Layer 4 of a small transformer language model trained on English Wikipedia (14 layers, counted from 0, width 64). Numbers have three digits each and are written without spaces.
A neuron adds its activation times its output weights to the MLP's output. To switch it off is to set its activation to zero at one token and run the rest of the model.

Output weights of the MLP neurons that the questions are about. A number n stands for (n - 500) times 0.0014.
n2: 612553464553343728553383206701467615446690524475428670555280382348620538444570641272723368333376599371387607531489633821348495356520599295448571392555258441503382574507597698404786594539299602
n3: 671712408588593576566493530686322523633423562754494652347492423628732607422584433459442684558675597781431749384596268380421498561463222657640308584528522698623411325464576127507679242630557366
n30: 447564576399471430534671301472685707735579373529572728430248549492656624497390413412541515480777386380456449350485363352415434666651576536724299456400378551579499685639545653468489417606235682
n34: 432640405384669589640477246681699264656442537298484309371494514589354737524656461443570438505283500491171442618674713563245613452653225399667134466462503502681485519508546383377604509517483422
n37: 540691608751385653452585545402462542363486436381854513735531523493438438628561544582656440606370560705502387565476670574593409583174441316545577492525575518380393477623586468515755616557491669
n44: 581442603304627571285459631533370483441548420449430873629437421533666420465497526474342497590801589389462609277679652701507349655711538654821237667565508671586284497395374404321358478271376411
n59: 465690645360270690516586569260452626639403608390617537253430295470400774583522477412238259669198227640570470337566573585373342483740489550503781621476552429586550390363585555636494590344398411
n94: 541439562423455442504659479538807559574302319565455523690306475625503399242571691288375428350549397486537547568449604326327531573405586560469786435627266678253669439417378588485620346388541457
n127: 697366536447636644653414540559527553218504633434676350376421465527293418838620593554758240620544509542450468519604664757616504460732356392562699648549506355343461510380405576605412320490472256
n129: 291284594746496492612529561530403439476383662284510501730623233366461385505247490491415489435475605455470545419431449452313551354618666353138303480659437752244338534586470252733625487716567652
n140: 331568493458394689643361631456570530431561264706399718527348679492386389596127676594435507311598461557690505337617505468562624431331359621618422579265549340473336234587430411265532687339539669
n144: 425725315765597345590805663534662513624311576523320621540289397345380327669493323514553406374745340581480603441584584363512332466639671389559546514585475586349318639292552433488510393592304560
n148: 371553520360370282495540618532227379634527640695312502509540365412730517409272548414567491410226655382660688601566431594333375453597363233709487615821218605757458287793380502402480555545499501
n158: 546798586619558335543396541610519527600455428504578583645466581531735590637697600630339641552320376097509525702574655186583505435323353397800539747260609501512351438318631355418713682619568486
n159: 324564525470582416269740452979395439391474612747470370714802547339599564525507251516476668379500709478653379408506515468670471457341491484361571564817578328577476666526538416505431462671480578
n173: 409361336596593640557424568291693503446589349500544519524499597545662311415399421275347548368222421278361430372740508473399684349539350324388590541545507513602531607575482283586450517666409399

Each question names a token from some text and the token that comes next. It shows the activations a of the neurons there, in the order above. A number n stands for (n - 500) times 0.0074.

Then comes g, the gradient of the next token's log-probability with respect to the MLP's output, scaled to length 1. A neuron's effect is roughly proportional to its activation times (output weights . g). A number n stands for (n - 500) times 0.0011.

"p", then "le"
a: 573519499492485515504517501466533499597496479465
g: 441490219425574731615564511567550578516517452429478590458428472419560707633372635467404514460506675379450515463526533571559438459679637414885557409618576617642645359471481365617366671345419366
Which two neurons, each switched off alone, lower its probability most, in order? n148, n2

"ac", then "ation"
a: 544542484434507478470476502498504503508408509492
g: 477410756571565484638507535747664370527577441449612357706281677636632482526427550451428642446648294514383541586514358510404456489699541381531597421660492390427771440426419485581484527614621631
Which neuron, switched off, lowers the next token's probability most? n59

" to", then " d"
a: 492542435466498492496526501517491538458500495529
g: 404420543677548603424403760544575425501552492360752385438624507657421583621521550434514362413521746423395317554650348547507358527595568507174491419453569469300514372437561405584408321506502340
Which neuron, switched off, lowers the next token's probability most? n30

"an", then " J"
a: 515494549553656468498459505517452515491516477402
g: 380502515667397598479544368644579343523423236444471464438396491320298574430452574448414587389372467456309421563512771279668393450382414481609528412540579439533520755541517711300634364498469532
Which neuron, switched off, lowers the next token's probability most? n37

"e", then "en"
a: 497493479591528526503505507425486501460500507498
g: 354491643380731484622595310274507581542499226424614497400546407473470564644482376484617825507511595530598719472339375554499565517519280697649519423534546448417505406590484491508651608521506354
Which neuron, switched off, raises the next token's probability most? n30

".", then "9"
a: 484499499565624517501500509505526512519518479494
g: 609576459414542370556501499613308279489404471423717598569644563513347403386437559215735298495534482413381486601608619437475401489444247491589522430608659404316360598460381601546601426538608662
Which two neurons, each switched off alone, lower its probability most, in order? n37, n34

" G", then "y"
a: 502529492489537514429492500505470466469511502496
g: 570357499489597334337531399535385279347448610475316395458377454691461271554581530559418491562543347595466669508476609524583476291567432600719727514384589718500527654533575563524455517243574357
Which neuron, switched off, raises the next token's probability most? n37

".\n\n", then "W"
a: 527501500547472509467508471496474751527510500501
g: 651502521584693267371563539498587420499608447671265593536569619604540591620709442581445449435448350427524727585383349507414531321271603434446547600420442524287323532560296500548326462634549421
Which two neurons, each switched off alone, lower its probability most, in order? n144, n59

"9", then " |\n"
a: 516468503468516490505459504522501504531505496503
g: 476405575473478356525531353479513716504448627641297581671364375519259440367650494380512618636490575554308319517677537359614496637383443415366656527395446472390532435666546657375445445508783472
Which neuron, switched off, raises the next token's probability most? n94

"ther", then " a"
a: 498513433485496541502498472476384458488562503507
g: 576670613357445481530471532505655442662507470419488433420389508429974536466484578434372430553564499680392585519564435513708658451446532745513445638367568564311513332611543506417609464344668444
Which neuron, switched off, raises the next token's probability most? n140

"ime", then " k"
a: 498500490470502451494515492583514451320460509448
g: 657503560180549515376516507624521356385524493430664604325455569511381471399618499334666517601393529214501507565262234300459513524608577481486461343390391274516477531518434607533621540552625522
Which neuron, switched off, lowers the next token's probability most? n144

"ar", then "al"
a: 534499501482484426494502483496477504490507511534
g: 645190559478477497327567358578630268563532582519534289357353398415638352505617481505405402485518425494387447343411743579449530694575413634491627466740252592557536439564354560504523482495481585
Which neuron, switched off, lowers the next token's probability most? n140

"ited", then " N"
a: 528550584543495501489500494534506502532541523514
g: 543507418596454445546503616484540484623473387542639627528550420507650284578323359775531667582555561426365541684684577526588328641427580217149404439571477496531527422528358649372466457509555539
Which neuron, switched off, raises the next token's probability most? n34

"h", then "r"
a: 493504519514496460462650500498484500486504483447
g: 633345546475326571575474436590670653728329493452549493579382512591709532431422580389521444419398503670728491637478281308294340618442644499598621386383579438479395374234459423472459513482504427
Which neuron, switched off, lowers the next token's probability most? n94

"9", then "2"
a: 475485499509496500440497495478513547498523467502
g: 272711390666686477403488447520689568427359655593447388492491437621619568535619420617557612539422336529475564795433586343364656571466568616746535562502548387617509317383522361469694567532464452
Which neuron, switched off, raises the next token's probability most? n3

" c", then "over"
a: 531489521489514510446492502501486499503504478502
g: 351529508523257555419488300540682316353381391530434380324683529455637513421626464726669417545562541419522467516415393517594371470616637692389389421401560657655354383491574367546561464382680666
Which neuron, switched off, lowers the next token's probability most? n59

"h", then "ro"
a: 512474609505557445500493442505517508502511501499
g: 475539421360602641712328582396416552635690547614538411599434715398507458412540544466408634381571568418361495520374452648586367605618552796672670475503476635558495429660635540505339577578357265
Which neuron, switched off, lowers the next token's probability most? n30

" J", then "ap"
a: 510553501492514494435454504437498497493512512479
g: 611614656549535363498517692668478539403405418656540436234678593521444242456438624362469429277475523377698328551406445413548435420482531541698450506689462382534343595597578663544529705524510627
Which neuron, switched off, lowers the next token's probability most? n59

"r", then "up"
a: 496470540548512512511501507511441466508479504529
g: 618415516366474461416409591712646486620420511530446323522670334607530340511520479476609512809489643366222589440470589433716301433551620504427604499546607445456711611588408587572494625314618534
Which neuron, switched off, lowers the next token's probability most? n140

"th", then " P"
a: 531583469496626485420490499550428541486566447489
g: 408651644545677658616350592482606428442549368672457576615672496388488686512580485641569737790542633509598485378545495454494525720299475593574673500436328415425493578424430423491576372464359306
Which two neurons, each switched off alone, lower its probability most, in order? n3, n37

"c", then "ru"
a: 514617509484512496506489533524601527487469528498
g: 426425484363293492738333338535415521460443365503505705633316668469757509534346551534537616473383493452530557541623598571391719740497576499401512370559524304504451585504671471350644412481464298
Which two neurons, each switched off alone, lower its probability most, in order? n140, n2

"h", then "ot"
a: 569549502547514445492538389499488525531532450501
g: 435531337693670698349520372472402582550363566405386559532456406486428743524528380540441511482546747498327565426468319416697653526530653494439553652363444463564417670396458677678487690586702480
Which two neurons, each switched off alone, lower its probability most, in order? n127, n44

"im", then " as"
a: 562469524501513607472491437530546501485506492550
g: 760296577435571575509556614375435560713619640221366365617595501489436499512425464426447492718483551638453535650613568479495535454464376413666314421569566460605726523467675353567399643413315594
Which neuron, switched off, lowers the next token's probability most? n44

"r", then "ak"
a: 494458504509500517501501506534470476493479496520
g: 371648547679568338368229470469462534680528466387496318605544641474374456512641616560634632594450569500667402479357553458290553360538574379612576238476314428359587489737530466357577429526609493
Which neuron, switched off, raises the next token's probability most? n44

"l", then "s"
a: 500453552488490462519503518485470501490485499339
g: 448474767457549475535494640343470370450415653321413449356366396421560719504398661748367560558352498579637435547619468400491609651485525615556308578594650460370382532258368558486415638437640606
Which neuron, switched off, lowers the next token's probability most? n173

".", then "25"
a: 497493500578585517507501509496515499508513486493
g: 294486559377405439514554267609611322580689617443281374437325611419499550570579568549467516628560376676397502549574541374544511579487356365451452336411453731719539473530406441338544395446755341
Which neuron, switched off, raises the next token's probability most? n37

" I", then " p"
a: 510470512500517470430476497519537498447499483517
g: 525371453510504385405584538279569440376517505512563468194326430627493447640649275340364354387299540501603347425579511584632369448480543449276455486580514332364535445381608423481632322571489713
Which two neurons, each switched off alone, lower its probability most, in order? n148, n44

"e", then "ou"
a: 509527505509514502473485500591482507449452521522
g: 598435374269289509463446654571424520521464530425332413687567508739518653532512663557481648552540797573505418401652651426435573416537624520418650546510823480628430637336601588459483575524519612
Which neuron, switched off, raises the next token's probability most? n129

" ", then "20"
a: 500509499476500509487522450491493509487499508488
g: 348305527368594425666564519461507618236591413645231443598537550374441372430404594578292561407680627591601437623683543435590441690455446448360411659435607466583460546543309679435409406434541397
Which two neurons, each switched off alone, lower its probability most, in order? n34, n59

" ", then "Z"
a: 494490503492487488439480511498483501528509500480
g: 701746610397514519502372467778327481600338347769340548502560598423645534504471514641540675548543377470480473501573551510469564576388516497464655293452542663491488346531606530295692342526564343
Which neuron, switched off, raises the next token's probability most? n3

"20", then "18"
a: 501495500502500498456488449494538537500546498508
g: 526352449578492485452535292298677322525473462533369404418543491563636414475433343268427650478621437328393608436315341575368546308458379538257423636338552511598551473295439522442349693529465394
Which neuron, switched off, lowers the next token's probability most? n127

" re", then "c"
a: 499540528500501482484509510538498491500491487523
g: 486585422401376632517376627687484428709240800258522561615528509553382377401336502366555389592514649553578539382481426566496469498498350541582521697703480562442637665557295601449563489490545650
Which neuron, switched off, lowers the next token's probability most? n129

"ul", then " g"
a: 498532513479510470527520505500499502553520500505
g: 597486561378468352362453415794312669529469468701553550378528499662499395686423398558360469483398542398435418578333621620281511545395403558415460585462426499637329776537570668336467455538689486
Which neuron, switched off, lowers the next token's probability most? n148

" for", then "ce"
a: 513612451495490500501516493500503508481513504476
g: 632337647467500550416514520337408575734641414610551621521475578580745360395463531591528537477369500367612614667497490465484224624625246497463582486581538527478602465373421356667616495449366790
Which neuron, switched off, lowers the next token's probability most? n3

"ed", then " in"
a: 502511737523500486497507501403488466542494398481
g: 637358582368499733596483440584634494438435649474676669541473676441668503596645518261482280522570632463434478528372536584527532540503466789472599615394562461524504566215542687579518386499310368
Which neuron, switched off, raises the next token's probability most? n148

"ore", then "an"
a: 545507494471559518469478469571533500496315477466
g: 417607512648434535500357667443393471463451618400579468332411503588494487554543389543420471741419590325378614590569687502352733565493319491415618433397530703330247603689462401653545400694532376
Which neuron, switched off, lowers the next token's probability most? n129

"00", then " |"
a: 515501504500492513486440498499528532518518507501
g: 555502609532333508696712514425451449530465518704367709596274450537360488358496693414430572552686405507610455424677506472482546375426523475340541643382409525599646344586583557433373150394515553
Which neuron, switched off, raises the next token's probability most? n94

" M", then "a"
a: 490482492517495488459504489547499502513506497501
g: 433455573663505477536582540417439588580563637526463619470330341451405419441516511452421589576407371339519404828082557417494564292480510362515329464592437636407493369371309569448342595417566471
Which neuron, switched off, lowers the next token's probability most? n129

",", then " and"
a: 506505500525497502476497511496504453491517501490
g: 528500339362637424454331559745398478514397544463526350553708506572406442480332521523597517614531526692326436421425789385660543572680446471652377596424446372607661557585547438337625756613484489
Which neuron, switched off, lowers the next token's probability most? n34

" at", then " "
a: 531527490432501490503477514499501574455595501510
g: 669563503466482484235622422561300633288476682465485509590473454316358524497519416577442550643395591430388549382679401550448598448640689491531691534709528804444452408305323489567596553547567438
Which neuron, switched off, lowers the next token's probability most? n34